Layer 9 of a small transformer language model trained on English Wikipedia (13 layers, counted from 0, width 64).
A neuron's activation on a vector x is GELU(weights . x + bias), where the dot is the dot product.

Input weights of the MLP neurons that the questions are about. A number n stands for (n - 128) times 0.011.
n6 (bias -0.091): 81, 103, 111, 118, 128, 149, 194, 115, 176, 93, 163, 76, 142, 138, 120, 118, 137, 165, 117, 162, 105, 145, 131, 43, 153, 135, 119, 88, 78, 127, 67, 132, 150, 150, 156, 129, 159, 126, 140, 134, 109, 95, 159, 89, 188, 108, 101, 169, 141, 143, 94, 119, 141, 132, 130, 72, 148, 119, 101, 136, 157, 159, 93, 198
n15 (bias -0.155): 170, 129, 108, 102, 123, 149, 118, 200, 154, 160, 141, 154, 150, 105, 143, 77, 143, 174, 167, 172, 93, 182, 38, 143, 78, 106, 121, 207, 82, 99, 182, 105, 100, 68, 99, 154, 119, 104, 137, 144, 247, 111, 138, 105, 104, 126, 141, 122, 141, 143, 78, 76, 109, 153, 100, 153, 123, 119, 110, 167, 89, 91, 138, 69
n24 (bias -0.089): 162, 92, 160, 95, 103, 144, 132, 131, 118, 131, 161, 179, 126, 118, 136, 146, 135, 131, 97, 121, 152, 123, 111, 143, 130, 193, 123, 125, 135, 140, 184, 146, 46, 177, 82, 161, 74, 177, 124, 146, 171, 172, 80, 111, 150, 142, 145, 109, 108, 96, 115, 117, 139, 116, 89, 161, 121, 123, 132, 153, 88, 127, 75, 136
n28 (bias -0.061): 110, 97, 165, 126, 144, 85, 146, 117, 135, 128, 135, 169, 167, 158, 95, 172, 112, 181, 134, 149, 179, 180, 82, 127, 121, 135, 85, 31, 152, 105, 145, 141, 115, 64, 104, 98, 142, 112, 97, 96, 97, 157, 167, 165, 127, 147, 75, 126, 120, 104, 116, 101, 141, 108, 102, 123, 149, 101, 141, 105, 118, 131, 95, 170
n29 (bias -0.061): 160, 216, 176, 101, 120, 164, 125, 171, 100, 185, 94, 171, 87, 186, 58, 136, 146, 190, 143, 164, 42, 83, 111, 98, 132, 87, 111, 92, 150, 109, 89, 108, 111, 88, 86, 135, 132, 96, 66, 140, 135, 104, 130, 153, 71, 152, 103, 83, 136, 86, 106, 145, 130, 140, 101, 102, 116, 154, 159, 129, 106, 206, 92, 105
n37 (bias -0.094): 71, 148, 122, 160, 119, 172, 68, 153, 149, 141, 143, 168, 141, 110, 140, 79, 119, 167, 137, 108, 58, 82, 76, 92, 110, 140, 121, 163, 87, 213, 91, 133, 119, 69, 151, 127, 102, 107, 147, 181, 92, 129, 128, 144, 120, 178, 140, 187, 89, 139, 76, 129, 111, 179, 105, 97, 130, 191, 187, 115, 120, 109, 125, 157
n41 (bias -0.066): 186, 91, 143, 95, 142, 84, 156, 125, 130, 163, 136, 187, 150, 142, 80, 174, 81, 137, 110, 166, 56, 116, 144, 70, 98, 133, 164, 151, 139, 159, 128, 144, 115, 70, 168, 126, 156, 87, 131, 73, 134, 93, 135, 168, 161, 85, 153, 86, 109, 156, 118, 105, 98, 82, 144, 156, 156, 175, 121, 141, 122, 130, 145, 111
n58 (bias -0.082): 137, 122, 105, 102, 110, 141, 179, 135, 136, 149, 76, 131, 134, 157, 134, 152, 141, 105, 155, 135, 133, 152, 107, 134, 122, 138, 87, 108, 122, 132, 78, 116, 97, 145, 92, 102, 107, 126, 160, 95, 97, 123, 125, 145, 120, 121, 95, 82, 110, 157, 97, 140, 183, 160, 132, 120, 163, 119, 183, 98, 130, 113, 132, 95
n59 (bias -0.034): 69, 104, 182, 139, 144, 194, 129, 114, 43, 143, 132, 98, 121, 137, 86, 110, 151, 67, 145, 147, 132, 81, 123, 80, 148, 113, 162, 107, 145, 160, 123, 139, 66, 129, 175, 165, 154, 127, 95, 149, 56, 134, 158, 102, 151, 141, 157, 143, 64, 155, 111, 126, 111, 115, 118, 179, 117, 111, 93, 111, 155, 113, 160, 107
n67 (bias -0.109): 133, 167, 144, 147, 73, 132, 120, 165, 72, 194, 100, 158, 121, 152, 154, 166, 131, 132, 214, 138, 129, 135, 150, 93, 94, 137, 111, 129, 173, 166, 142, 137, 165, 99, 138, 116, 112, 108, 191, 73, 116, 95, 82, 128, 97, 126, 79, 108, 115, 157, 142, 127, 116, 111, 95, 154, 170, 153, 162, 89, 74, 55, 147, 110
n70 (bias -0.102): 96, 117, 106, 120, 151, 123, 152, 123, 134, 110, 126, 160, 144, 194, 92, 107, 172, 139, 98, 135, 152, 116, 161, 132, 130, 96, 143, 115, 122, 193, 201, 132, 96, 164, 133, 122, 123, 127, 215, 100, 105, 125, 140, 113, 139, 119, 136, 130, 94, 161, 107, 142, 115, 164, 154, 93, 109, 145, 121, 61, 135, 144, 140, 121
n89 (bias -0.057): 67, 102, 132, 161, 94, 165, 98, 196, 177, 145, 116, 99, 95, 135, 120, 135, 173, 156, 116, 117, 138, 143, 123, 155, 151, 113, 111, 112, 160, 180, 181, 140, 143, 107, 144, 86, 138, 93, 116, 81, 147, 106, 125, 100, 160, 117, 108, 49, 167, 145, 151, 91, 74, 115, 167, 66, 171, 166, 184, 160, 91, 128, 126, 146
n112 (bias -0.099): 143, 123, 159, 120, 109, 121, 119, 102, 89, 141, 162, 149, 101, 92, 105, 148, 134, 110, 113, 190, 141, 132, 133, 141, 162, 134, 89, 133, 177, 117, 130, 154, 125, 102, 148, 130, 148, 89, 116, 149, 101, 115, 91, 99, 138, 87, 139, 148, 110, 97, 87, 178, 174, 114, 104, 104, 116, 150, 150, 134, 152, 87, 59, 96
n119 (bias -0.066): 171, 121, 143, 86, 110, 130, 189, 162, 119, 158, 133, 135, 98, 121, 154, 133, 164, 159, 200, 170, 118, 178, 144, 105, 105, 98, 123, 149, 147, 148, 77, 138, 71, 76, 99, 114, 114, 119, 147, 93, 191, 95, 156, 60, 123, 72, 122, 129, 69, 71, 182, 127, 171, 136, 140, 138, 155, 134, 43, 144, 116, 119, 150, 90
n131 (bias -0.081): 118, 119, 148, 93, 111, 105, 87, 119, 162, 136, 105, 131, 135, 87, 136, 104, 136, 152, 142, 161, 148, 138, 122, 104, 172, 138, 125, 130, 191, 123, 97, 122, 129, 121, 164, 138, 128, 147, 118, 124, 150, 127, 91, 136, 135, 96, 130, 144, 121, 183, 170, 168, 133, 62, 113, 122, 119, 107, 87, 99, 122, 70, 126, 129
n136 (bias -0.070): 106, 126, 118, 133, 131, 184, 130, 179, 171, 126, 69, 137, 144, 145, 181, 95, 150, 201, 137, 113, 116, 88, 106, 114, 147, 140, 202, 158, 127, 149, 137, 150, 121, 170, 155, 121, 153, 130, 111, 98, 136, 146, 153, 97, 99, 150, 124, 103, 118, 108, 111, 97, 131, 106, 109, 113, 122, 112, 141, 112, 150, 168, 125, 140
n138 (bias -0.033): 151, 108, 157, 146, 129, 116, 133, 95, 142, 84, 156, 116, 141, 138, 151, 120, 114, 128, 153, 148, 101, 110, 123, 160, 137, 142, 94, 157, 104, 119, 106, 134, 75, 163, 128, 93, 125, 131, 117, 149, 120, 68, 88, 106, 114, 139, 152, 130, 97, 138, 117, 98, 120, 77, 84, 95, 124, 84, 136, 83, 156, 100, 117, 133
n139 (bias -0.065): 104, 80, 43, 145, 144, 113, 89, 143, 151, 137, 182, 51, 123, 123, 101, 110, 177, 137, 139, 94, 147, 88, 95, 163, 171, 122, 84, 117, 159, 79, 168, 146, 109, 136, 137, 111, 117, 109, 176, 143, 99, 137, 154, 142, 144, 152, 159, 129, 126, 84, 131, 119, 149, 78, 122, 152, 155, 130, 109, 112, 187, 115, 102, 161
n148 (bias -0.094): 113, 121, 66, 100, 179, 166, 186, 88, 57, 94, 120, 124, 124, 93, 105, 137, 219, 123, 142, 103, 116, 78, 132, 97, 86, 116, 119, 158, 104, 121, 173, 146, 154, 150, 136, 132, 66, 176, 103, 121, 142, 122, 174, 87, 148, 83, 126, 130, 91, 150, 126, 102, 164, 77, 125, 216, 88, 126, 163, 144, 95, 119, 210, 160
n166 (bias -0.114): 134, 101, 109, 165, 128, 161, 76, 119, 105, 107, 184, 62, 133, 179, 123, 82, 146, 95, 88, 168, 155, 117, 105, 159, 112, 162, 158, 127, 77, 142, 182, 128, 95, 112, 58, 125, 170, 109, 148, 97, 82, 71, 128, 163, 188, 124, 110, 114, 92, 121, 102, 106, 140, 104, 147, 99, 137, 157, 84, 143, 105, 113, 137, 177
n174 (bias -0.040): 123, 164, 170, 151, 187, 132, 117, 182, 97, 109, 152, 115, 113, 123, 128, 110, 130, 141, 126, 115, 145, 172, 24, 139, 91, 133, 143, 97, 121, 85, 161, 206, 153, 112, 116, 115, 135, 132, 135, 154, 136, 64, 160, 177, 122, 123, 154, 102, 152, 97, 58, 135, 84, 146, 117, 124, 128, 127, 156, 158, 133, 116, 126, 110
n179 (bias -0.129): 140, 114, 119, 92, 167, 139, 93, 120, 146, 168, 190, 105, 136, 163, 139, 128, 128, 194, 159, 82, 117, 113, 102, 149, 117, 97, 163, 142, 141, 145, 117, 122, 107, 158, 134, 128, 128, 99, 84, 177, 141, 102, 117, 77, 141, 139, 163, 190, 64, 123, 120, 150, 94, 91, 165, 142, 149, 105, 96, 111, 151, 98, 156, 108
n185 (bias -0.132): 115, 144, 134, 120, 132, 179, 70, 96, 139, 176, 176, 119, 100, 163, 107, 105, 171, 138, 118, 110, 123, 93, 161, 96, 81, 153, 147, 174, 204, 118, 81, 204, 128, 162, 65, 95, 135, 125, 153, 145, 104, 172, 94, 108, 124, 118, 105, 138, 161, 139, 132, 136, 144, 149, 186, 98, 96, 136, 103, 126, 152, 86, 126, 194
n195 (bias -0.077): 131, 119, 102, 118, 102, 165, 191, 98, 121, 133, 152, 92, 186, 150, 118, 104, 118, 117, 179, 191, 152, 107, 123, 86, 186, 116, 117, 83, 125, 175, 150, 148, 136, 93, 149, 121, 85, 174, 153, 67, 136, 82, 107, 116, 153, 59, 79, 136, 109, 139, 135, 160, 170, 88, 128, 207, 73, 137, 134, 118, 71, 158, 107, 156
n201 (bias -0.119): 146, 155, 131, 150, 171, 169, 97, 112, 104, 85, 119, 177, 91, 103, 151, 117, 95, 103, 204, 116, 79, 128, 39, 86, 94, 146, 219, 90, 110, 119, 193, 135, 149, 169, 167, 184, 128, 157, 180, 111, 133, 87, 127, 158, 84, 164, 103, 73, 87, 204, 146, 146, 128, 127, 135, 102, 119, 163, 157, 89, 104, 100, 68, 128
n214 (bias -0.109): 118, 180, 140, 132, 158, 63, 109, 163, 162, 110, 173, 109, 76, 145, 149, 101, 111, 168, 97, 132, 124, 125, 82, 156, 101, 95, 179, 131, 148, 110, 135, 150, 107, 152, 134, 114, 153, 83, 179, 173, 131, 130, 100, 58, 176, 146, 93, 73, 139, 169, 160, 160, 180, 118, 82, 104, 105, 168, 121, 102, 110, 123, 59, 187
n224 (bias -0.092): 128, 162, 112, 124, 131, 171, 77, 157, 122, 66, 122, 76, 110, 126, 113, 136, 94, 136, 114, 152, 129, 110, 54, 104, 183, 150, 69, 154, 178, 150, 168, 170, 130, 169, 99, 155, 119, 118, 133, 116, 175, 135, 141, 104, 125, 69, 120, 129, 141, 101, 156, 154, 107, 123, 92, 138, 186, 147, 113, 116, 93, 103, 135, 158
n227 (bias -0.090): 128, 131, 127, 129, 118, 146, 172, 134, 95, 141, 155, 153, 119, 154, 108, 70, 133, 114, 122, 130, 103, 78, 156, 135, 89, 150, 126, 129, 204, 80, 147, 153, 133, 117, 75, 139, 149, 97, 112, 145, 172, 125, 109, 129, 159, 180, 116, 99, 91, 118, 154, 116, 118, 153, 139, 127, 124, 118, 108, 143, 76, 123, 112, 136
n230 (bias -0.066): 133, 154, 143, 130, 165, 97, 124, 133, 126, 153, 143, 127, 137, 115, 142, 152, 134, 118, 141, 121, 112, 105, 105, 141, 141, 160, 94, 128, 176, 92, 105, 132, 108, 145, 125, 110, 154, 93, 123, 157, 154, 90, 78, 131, 116, 127, 119, 110, 101, 128, 124, 157, 114, 98, 113, 105, 107, 112, 129, 101, 164, 118, 124, 141
n237 (bias -0.104): 99, 113, 156, 108, 111, 197, 89, 101, 101, 83, 89, 103, 173, 117, 69, 116, 128, 165, 157, 122, 134, 126, 146, 120, 198, 86, 103, 102, 106, 104, 160, 99, 147, 75, 148, 137, 110, 141, 129, 138, 92, 119, 190, 94, 153, 118, 115, 173, 145, 176, 139, 148, 140, 118, 101, 150, 112, 162, 143, 129, 165, 119, 108, 119
n243 (bias -0.048): 121, 88, 121, 148, 144, 95, 84, 159, 125, 144, 131, 118, 147, 120, 113, 87, 162, 170, 121, 161, 151, 112, 137, 125, 153, 156, 153, 155, 153, 101, 104, 106, 100, 144, 134, 88, 137, 177, 152, 154, 113, 91, 122, 150, 139, 119, 136, 134, 100, 132, 158, 143, 182, 105, 131, 112, 127, 103, 128, 150, 168, 110, 122, 102
n252 (bias -0.121): 122, 133, 176, 126, 164, 100, 79, 164, 161, 96, 172, 161, 81, 169, 161, 162, 144, 185, 113, 162, 166, 110, 94, 174, 87, 93, 110, 104, 146, 124, 156, 178, 77, 137, 45, 162, 102, 122, 145, 120, 165, 101, 146, 72, 163, 189, 165, 122, 134, 97, 100, 151, 117, 12, 155, 102, 164, 130, 140, 143, 118, 134, 116, 161

Each question shows a token from some text and the vector x that enters the MLP there. A number n stands for (n - 128) times 0.039.

"right": 136, 162, 120, 117, 97, 112, 157, 145, 121, 122, 136, 140, 122, 111, 153, 138, 51, 102, 118, 70, 190, 119, 126, 140, 110, 129, 124, 116, 128, 136, 134, 113, 144, 138, 101, 133, 149, 128, 98, 117, 101, 120, 123, 118, 120, 156, 148, 134, 130, 106, 159, 90, 128, 156, 196, 160, 127, 93, 127, 141, 130, 153, 125, 99
Which neuron fires most, and how strongly? n227, at about 1.8

"p": 110, 153, 138, 145, 96, 127, 148, 107, 104, 123, 138, 114, 103, 106, 155, 126, 100, 99, 96, 91, 166, 152, 129, 120, 127, 122, 104, 156, 129, 151, 162, 111, 160, 125, 108, 96, 126, 153, 108, 114, 102, 141, 122, 122, 104, 140, 180, 132, 145, 111, 145, 51, 109, 133, 163, 122, 105, 145, 147, 163, 139, 177, 141, 126
The neuron with the highest activation: n89

"ag": 107, 145, 120, 128, 104, 96, 143, 124, 108, 119, 135, 97, 123, 106, 152, 135, 94, 53, 106, 89, 178, 152, 119, 106, 132, 122, 99, 131, 140, 148, 155, 130, 148, 119, 96, 112, 117, 114, 114, 147, 100, 123, 111, 137, 86, 161, 160, 145, 158, 141, 164, 107, 133, 139, 161, 147, 114, 132, 140, 158, 160, 162, 121, 124
Which neuron fires most, and how strongly? n139, at about 0.91

" Be": 116, 166, 90, 136, 105, 89, 159, 127, 133, 110, 139, 127, 102, 74, 193, 130, 82, 94, 100, 96, 139, 129, 107, 142, 147, 128, 111, 146, 132, 149, 144, 128, 171, 132, 100, 115, 157, 156, 107, 135, 109, 126, 121, 157, 126, 142, 157, 113, 126, 124, 109, 102, 133, 144, 178, 133, 87, 114, 119, 144, 151, 165, 111, 134
Which two neurons fire most, strongest first? n174, n230

" and": 89, 131, 110, 102, 110, 117, 138, 135, 164, 108, 148, 137, 107, 132, 175, 133, 71, 119, 115, 131, 163, 126, 124, 138, 146, 120, 118, 137, 128, 167, 137, 84, 169, 139, 117, 117, 152, 124, 112, 117, 113, 147, 135, 126, 121, 106, 161, 146, 143, 112, 129, 124, 126, 174, 168, 127, 94, 110, 88, 124, 140, 150, 124, 99
The three highest activations, in order: n70, n6, n179

"vi": 116, 149, 117, 126, 96, 100, 130, 124, 110, 126, 136, 125, 110, 102, 149, 105, 100, 90, 88, 92, 143, 173, 157, 109, 118, 114, 106, 142, 125, 166, 145, 143, 149, 145, 90, 126, 113, 125, 107, 167, 113, 152, 113, 146, 86, 141, 138, 150, 134, 122, 173, 85, 137, 151, 151, 135, 131, 85, 127, 146, 145, 182, 120, 143
Which neuron fires most, and how strongly? n185, at about 1.1

"ha": 115, 179, 130, 124, 131, 93, 125, 114, 140, 93, 114, 100, 119, 108, 177, 132, 105, 86, 139, 123, 161, 118, 135, 144, 133, 156, 101, 154, 132, 124, 131, 84, 166, 138, 78, 120, 125, 149, 122, 130, 94, 180, 103, 121, 145, 103, 113, 137, 127, 127, 159, 118, 129, 141, 165, 147, 110, 76, 110, 141, 152, 168, 138, 133
The three highest activations, in order: n185, n224, n230

"ie": 104, 161, 120, 144, 140, 64, 140, 154, 139, 110, 132, 113, 119, 107, 225, 111, 89, 69, 122, 121, 132, 125, 143, 141, 151, 133, 108, 161, 117, 137, 118, 119, 155, 127, 108, 122, 148, 119, 91, 114, 107, 137, 110, 123, 133, 124, 133, 158, 122, 137, 150, 126, 147, 139, 169, 122, 86, 95, 122, 147, 152, 153, 134, 113
The three highest activations, in order: n230, n138, n214

"ry": 123, 153, 114, 134, 103, 57, 139, 142, 113, 111, 125, 133, 79, 117, 185, 125, 98, 103, 100, 127, 146, 142, 145, 136, 152, 152, 92, 161, 114, 148, 133, 115, 148, 134, 104, 143, 166, 121, 96, 140, 119, 93, 114, 124, 82, 141, 153, 152, 130, 143, 127, 138, 128, 171, 157, 126, 106, 103, 120, 160, 157, 147, 111, 96
Which two neurons fire most, strongest first? n112, n230

" end": 137, 118, 123, 105, 100, 122, 157, 123, 122, 108, 104, 118, 106, 120, 164, 114, 42, 111, 106, 100, 181, 145, 139, 166, 125, 104, 116, 138, 120, 167, 142, 59, 158, 144, 105, 118, 131, 152, 122, 123, 104, 134, 128, 161, 115, 137, 163, 130, 147, 129, 129, 109, 139, 166, 165, 120, 106, 102, 136, 138, 147, 165, 127, 100
Which two neurons fire most, strongest first? n58, n70

" qu": 136, 150, 124, 129, 115, 109, 165, 100, 128, 108, 140, 105, 120, 109, 121, 126, 82, 78, 119, 50, 201, 137, 111, 150, 131, 101, 117, 144, 108, 124, 135, 90, 156, 135, 99, 125, 137, 139, 147, 138, 103, 160, 116, 130, 114, 148, 173, 124, 135, 110, 144, 120, 129, 144, 165, 121, 117, 85, 121, 146, 157, 180, 140, 133
Which neuron fires most, and how strongly? n139, at about 1.8

" ": 134, 210, 136, 112, 82, 113, 163, 116, 135, 128, 140, 125, 107, 100, 144, 120, 57, 105, 111, 101, 147, 116, 136, 151, 118, 136, 117, 135, 122, 163, 144, 46, 168, 138, 100, 117, 145, 129, 113, 116, 108, 151, 132, 119, 134, 122, 153, 126, 156, 122, 124, 113, 129, 135, 141, 133, 110, 126, 121, 139, 124, 190, 132, 113
The neuron with the highest activation: n29

"ue": 122, 169, 128, 114, 123, 51, 135, 127, 126, 123, 135, 111, 106, 77, 227, 124, 113, 115, 108, 125, 165, 135, 118, 143, 136, 153, 100, 158, 125, 153, 119, 142, 147, 129, 82, 135, 129, 147, 124, 112, 117, 134, 125, 143, 130, 123, 135, 134, 103, 126, 139, 107, 114, 119, 178, 118, 118, 91, 129, 145, 146, 167, 141, 106
The neuron with the highest activation: n252

"ma": 104, 163, 128, 135, 130, 72, 116, 114, 135, 135, 109, 106, 123, 87, 187, 110, 99, 90, 133, 137, 170, 134, 149, 136, 138, 144, 101, 156, 120, 151, 119, 77, 176, 113, 100, 131, 124, 132, 109, 123, 114, 110, 108, 136, 120, 138, 161, 131, 124, 143, 175, 132, 117, 143, 166, 118, 97, 91, 131, 152, 158, 130, 126, 138
Which neuron fires most, and how strongly? n131, at about 2.6

" |": 97, 169, 106, 120, 99, 119, 142, 113, 145, 138, 127, 136, 132, 92, 161, 124, 61, 97, 103, 95, 150, 113, 126, 125, 139, 144, 114, 147, 111, 183, 125, 113, 169, 156, 115, 118, 145, 143, 111, 117, 114, 136, 141, 142, 109, 126, 173, 145, 143, 117, 133, 129, 130, 153, 144, 139, 102, 118, 105, 133, 152, 154, 128, 76
Which two neurons fire most, strongest first? n37, n136

"g": 119, 146, 134, 137, 100, 110, 149, 92, 94, 108, 156, 109, 116, 98, 148, 137, 109, 104, 116, 92, 169, 139, 147, 119, 119, 128, 104, 145, 139, 165, 161, 101, 143, 126, 98, 89, 115, 135, 112, 121, 100, 134, 111, 117, 108, 145, 167, 130, 144, 135, 148, 74, 115, 137, 168, 162, 102, 128, 136, 161, 139, 189, 128, 140
Which two neurons fire most, strongest first? n148, n24

"a": 101, 158, 139, 121, 118, 88, 136, 131, 141, 124, 120, 121, 120, 108, 165, 135, 90, 96, 99, 110, 170, 116, 172, 120, 157, 157, 118, 135, 123, 150, 105, 61, 165, 116, 114, 103, 156, 122, 91, 109, 103, 105, 110, 133, 104, 139, 155, 137, 136, 135, 166, 138, 143, 145, 172, 133, 98, 110, 112, 146, 160, 156, 125, 125
The three highest activations, in order: n243, n131, n230

"T": 122, 151, 128, 105, 120, 79, 171, 150, 125, 96, 100, 104, 123, 135, 169, 107, 66, 61, 138, 97, 149, 135, 128, 150, 130, 121, 104, 151, 134, 156, 117, 104, 159, 136, 93, 117, 160, 151, 106, 114, 121, 150, 122, 125, 132, 158, 128, 125, 143, 133, 128, 107, 105, 149, 159, 134, 136, 80, 122, 143, 165, 156, 153, 129
Which neuron fires most, and how strongly? n58, at about 1.5

"68": 109, 128, 148, 136, 115, 112, 140, 131, 157, 122, 132, 127, 134, 117, 145, 113, 57, 109, 125, 103, 169, 119, 146, 147, 133, 134, 114, 132, 123, 159, 126, 46, 142, 128, 118, 128, 125, 154, 90, 89, 91, 119, 121, 145, 127, 148, 142, 167, 140, 132, 161, 123, 128, 119, 158, 160, 117, 105, 113, 151, 155, 156, 115, 86
The neuron with the highest activation: n237

"ad": 119, 137, 135, 125, 91, 92, 171, 133, 117, 116, 106, 137, 121, 102, 159, 157, 76, 126, 124, 95, 180, 124, 164, 137, 103, 136, 114, 152, 112, 135, 133, 116, 169, 94, 100, 112, 137, 133, 136, 108, 101, 177, 104, 115, 114, 124, 154, 133, 132, 118, 150, 76, 125, 151, 151, 133, 128, 124, 138, 142, 140, 190, 119, 124
Which neuron fires most, and how strongly? n28, at about 0.99

" All": 133, 130, 99, 133, 95, 91, 167, 149, 153, 90, 121, 106, 100, 106, 194, 142, 50, 89, 102, 130, 155, 130, 142, 137, 135, 141, 107, 141, 128, 159, 142, 97, 155, 114, 135, 125, 140, 126, 105, 128, 103, 128, 131, 131, 115, 138, 152, 123, 148, 127, 128, 106, 138, 156, 175, 117, 123, 99, 98, 131, 171, 152, 128, 102
The neuron with the highest activation: n6

"by": 113, 126, 98, 121, 106, 78, 146, 134, 149, 129, 131, 133, 114, 109, 194, 125, 80, 109, 113, 111, 152, 131, 140, 152, 154, 138, 114, 157, 120, 176, 135, 79, 142, 119, 122, 128, 164, 117, 79, 128, 100, 121, 96, 136, 104, 150, 128, 155, 143, 123, 150, 127, 139, 148, 154, 140, 75, 107, 114, 135, 160, 159, 140, 98
The neuron with the highest activation: n230

",": 83, 125, 123, 92, 101, 129, 146, 132, 151, 111, 118, 133, 102, 126, 168, 127, 51, 83, 114, 105, 169, 134, 156, 140, 152, 139, 129, 160, 118, 160, 128, 90, 166, 144, 109, 118, 151, 137, 116, 122, 110, 148, 139, 138, 124, 114, 161, 149, 154, 111, 132, 119, 131, 126, 136, 141, 99, 115, 120, 133, 143, 143, 136, 99
The neuron with the highest activation: n136

"gre": 117, 151, 83, 131, 87, 110, 158, 116, 114, 115, 101, 127, 133, 102, 133, 138, 66, 98, 115, 83, 166, 147, 123, 116, 137, 123, 110, 119, 128, 152, 157, 132, 162, 132, 108, 132, 146, 144, 124, 119, 95, 121, 118, 137, 112, 144, 129, 120, 132, 123, 153, 100, 148, 114, 217, 150, 130, 122, 139, 135, 148, 141, 135, 134
Which neuron fires most, and how strongly? n195, at about 1.5

" The": 104, 144, 113, 132, 92, 121, 157, 126, 134, 128, 120, 126, 106, 122, 179, 153, 31, 117, 109, 104, 169, 130, 123, 143, 145, 130, 120, 139, 135, 177, 140, 106, 155, 133, 103, 116, 131, 113, 116, 123, 113, 158, 124, 136, 151, 127, 147, 123, 146, 125, 127, 134, 115, 142, 180, 127, 116, 117, 84, 131, 139, 147, 135, 100
Which neuron fires most, and how strongly? n89, at about 0.57

"port": 131, 145, 112, 134, 105, 91, 163, 130, 122, 101, 125, 135, 117, 98, 155, 131, 65, 126, 78, 119, 176, 134, 143, 135, 108, 120, 113, 154, 121, 128, 129, 150, 153, 109, 88, 112, 137, 139, 127, 129, 101, 146, 99, 147, 122, 138, 166, 134, 139, 122, 146, 72, 115, 157, 163, 148, 144, 98, 128, 140, 152, 192, 144, 97
The neuron with the highest activation: n174

"ed": 114, 125, 138, 115, 96, 109, 144, 126, 110, 129, 116, 138, 114, 88, 153, 115, 33, 67, 110, 117, 157, 142, 142, 126, 144, 112, 143, 137, 140, 164, 131, 101, 153, 139, 121, 128, 106, 137, 145, 105, 105, 141, 125, 143, 100, 143, 130, 150, 143, 118, 139, 113, 131, 169, 184, 136, 120, 155, 121, 148, 150, 147, 124, 94
The neuron with the highest activation: n201

" Ho": 113, 177, 129, 117, 109, 124, 183, 139, 130, 109, 122, 129, 119, 98, 174, 138, 57, 92, 103, 121, 123, 151, 135, 132, 144, 117, 81, 137, 125, 161, 144, 84, 142, 141, 108, 119, 139, 142, 129, 123, 118, 154, 99, 129, 118, 141, 137, 135, 149, 119, 139, 123, 142, 137, 176, 140, 96, 64, 101, 127, 155, 138, 136, 123
The neuron with the highest activation: n58

"en": 122, 143, 128, 128, 97, 94, 115, 125, 122, 108, 156, 147, 119, 101, 138, 130, 50, 71, 100, 84, 159, 145, 151, 106, 125, 115, 132, 141, 124, 168, 137, 127, 143, 130, 106, 123, 147, 137, 110, 130, 96, 114, 104, 120, 121, 143, 141, 136, 141, 113, 161, 138, 137, 144, 184, 138, 108, 118, 109, 163, 173, 181, 130, 121
The neuron with the highest activation: n185

"9": 114, 143, 94, 142, 96, 66, 155, 168, 133, 119, 140, 114, 126, 134, 161, 103, 76, 104, 110, 92, 147, 132, 156, 123, 131, 129, 125, 151, 118, 152, 127, 70, 144, 141, 98, 126, 140, 164, 116, 98, 120, 123, 134, 107, 119, 147, 142, 156, 132, 136, 135, 137, 118, 98, 160, 174, 102, 113, 123, 132, 170, 154, 139, 107
The three highest activations, in order: n243, n179, n195

"ol": 110, 156, 143, 150, 105, 81, 155, 130, 135, 103, 130, 145, 111, 124, 192, 115, 86, 86, 151, 106, 165, 139, 129, 146, 130, 157, 107, 133, 129, 130, 142, 105, 158, 112, 80, 128, 128, 144, 133, 121, 131, 141, 106, 106, 105, 146, 138, 147, 119, 121, 122, 82, 133, 127, 186, 115, 134, 76, 121, 144, 134, 173, 124, 120
The neuron with the highest activation: n252

"we": 125, 134, 102, 133, 96, 82, 141, 142, 144, 114, 136, 122, 117, 136, 190, 92, 83, 112, 118, 94, 162, 150, 132, 149, 147, 128, 110, 124, 114, 158, 141, 84, 164, 137, 91, 144, 166, 127, 109, 123, 104, 158, 130, 136, 127, 135, 141, 124, 130, 123, 142, 104, 156, 136, 171, 97, 79, 79, 117, 154, 139, 147, 148, 110
Which neuron fires most, and how strongly? n166, at about 1.2

"-": 102, 160, 122, 136, 88, 117, 175, 129, 130, 104, 134, 126, 104, 94, 125, 116, 67, 45, 101, 138, 162, 145, 137, 102, 141, 103, 118, 171, 123, 155, 128, 93, 141, 143, 105, 140, 148, 135, 130, 128, 95, 170, 134, 119, 113, 150, 140, 121, 150, 126, 124, 102, 134, 136, 154, 149, 135, 130, 119, 135, 152, 164, 138, 110
Which neuron fires most, and how strongly? n59, at about 2.1

"ist": 122, 115, 136, 115, 107, 103, 139, 130, 107, 119, 132, 121, 119, 117, 141, 146, 52, 77, 117, 120, 169, 134, 130, 138, 113, 106, 127, 148, 103, 142, 149, 100, 154, 156, 99, 134, 134, 107, 111, 137, 106, 134, 107, 121, 111, 145, 163, 156, 140, 117, 162, 101, 103, 144, 164, 139, 138, 118, 135, 161, 170, 166, 148, 89
Which neuron fires most, and how strongly? n179, at about 0.38

"qui": 119, 158, 110, 121, 115, 106, 146, 117, 110, 105, 128, 114, 142, 113, 139, 136, 82, 104, 107, 128, 159, 136, 128, 142, 138, 93, 123, 142, 122, 162, 147, 105, 155, 135, 96, 123, 139, 134, 124, 150, 95, 159, 81, 128, 105, 109, 128, 146, 144, 115, 166, 101, 109, 148, 173, 155, 101, 92, 122, 123, 162, 173, 157, 134
Which two neurons fire most, strongest first? n70, n195

"er": 113, 149, 116, 137, 79, 82, 145, 130, 147, 114, 109, 119, 110, 126, 169, 135, 77, 109, 108, 115, 163, 137, 176, 134, 148, 138, 107, 150, 110, 201, 152, 100, 134, 116, 116, 109, 153, 120, 102, 112, 128, 107, 114, 91, 116, 139, 172, 152, 120, 105, 138, 121, 136, 155, 168, 126, 110, 97, 131, 143, 158, 141, 127, 114
The neuron with the highest activation: n89

"us": 107, 149, 108, 115, 114, 69, 138, 133, 144, 112, 91, 93, 112, 148, 181, 130, 84, 74, 117, 129, 156, 156, 136, 103, 132, 145, 83, 152, 125, 142, 133, 105, 159, 122, 110, 119, 156, 154, 114, 120, 139, 110, 114, 142, 87, 148, 152, 149, 138, 145, 157, 93, 157, 128, 157, 140, 127, 92, 133, 126, 147, 160, 120, 121
The neuron with the highest activation: n58

"au": 116, 164, 111, 134, 91, 40, 120, 116, 127, 128, 144, 113, 97, 115, 218, 139, 99, 73, 98, 125, 143, 111, 122, 122, 128, 125, 109, 162, 121, 179, 134, 138, 146, 128, 108, 122, 153, 122, 120, 146, 106, 148, 107, 127, 130, 147, 148, 123, 126, 133, 158, 126, 134, 136, 160, 138, 93, 124, 128, 140, 139, 169, 128, 119
Which neuron fires most, and how strongly? n214, at about 3.5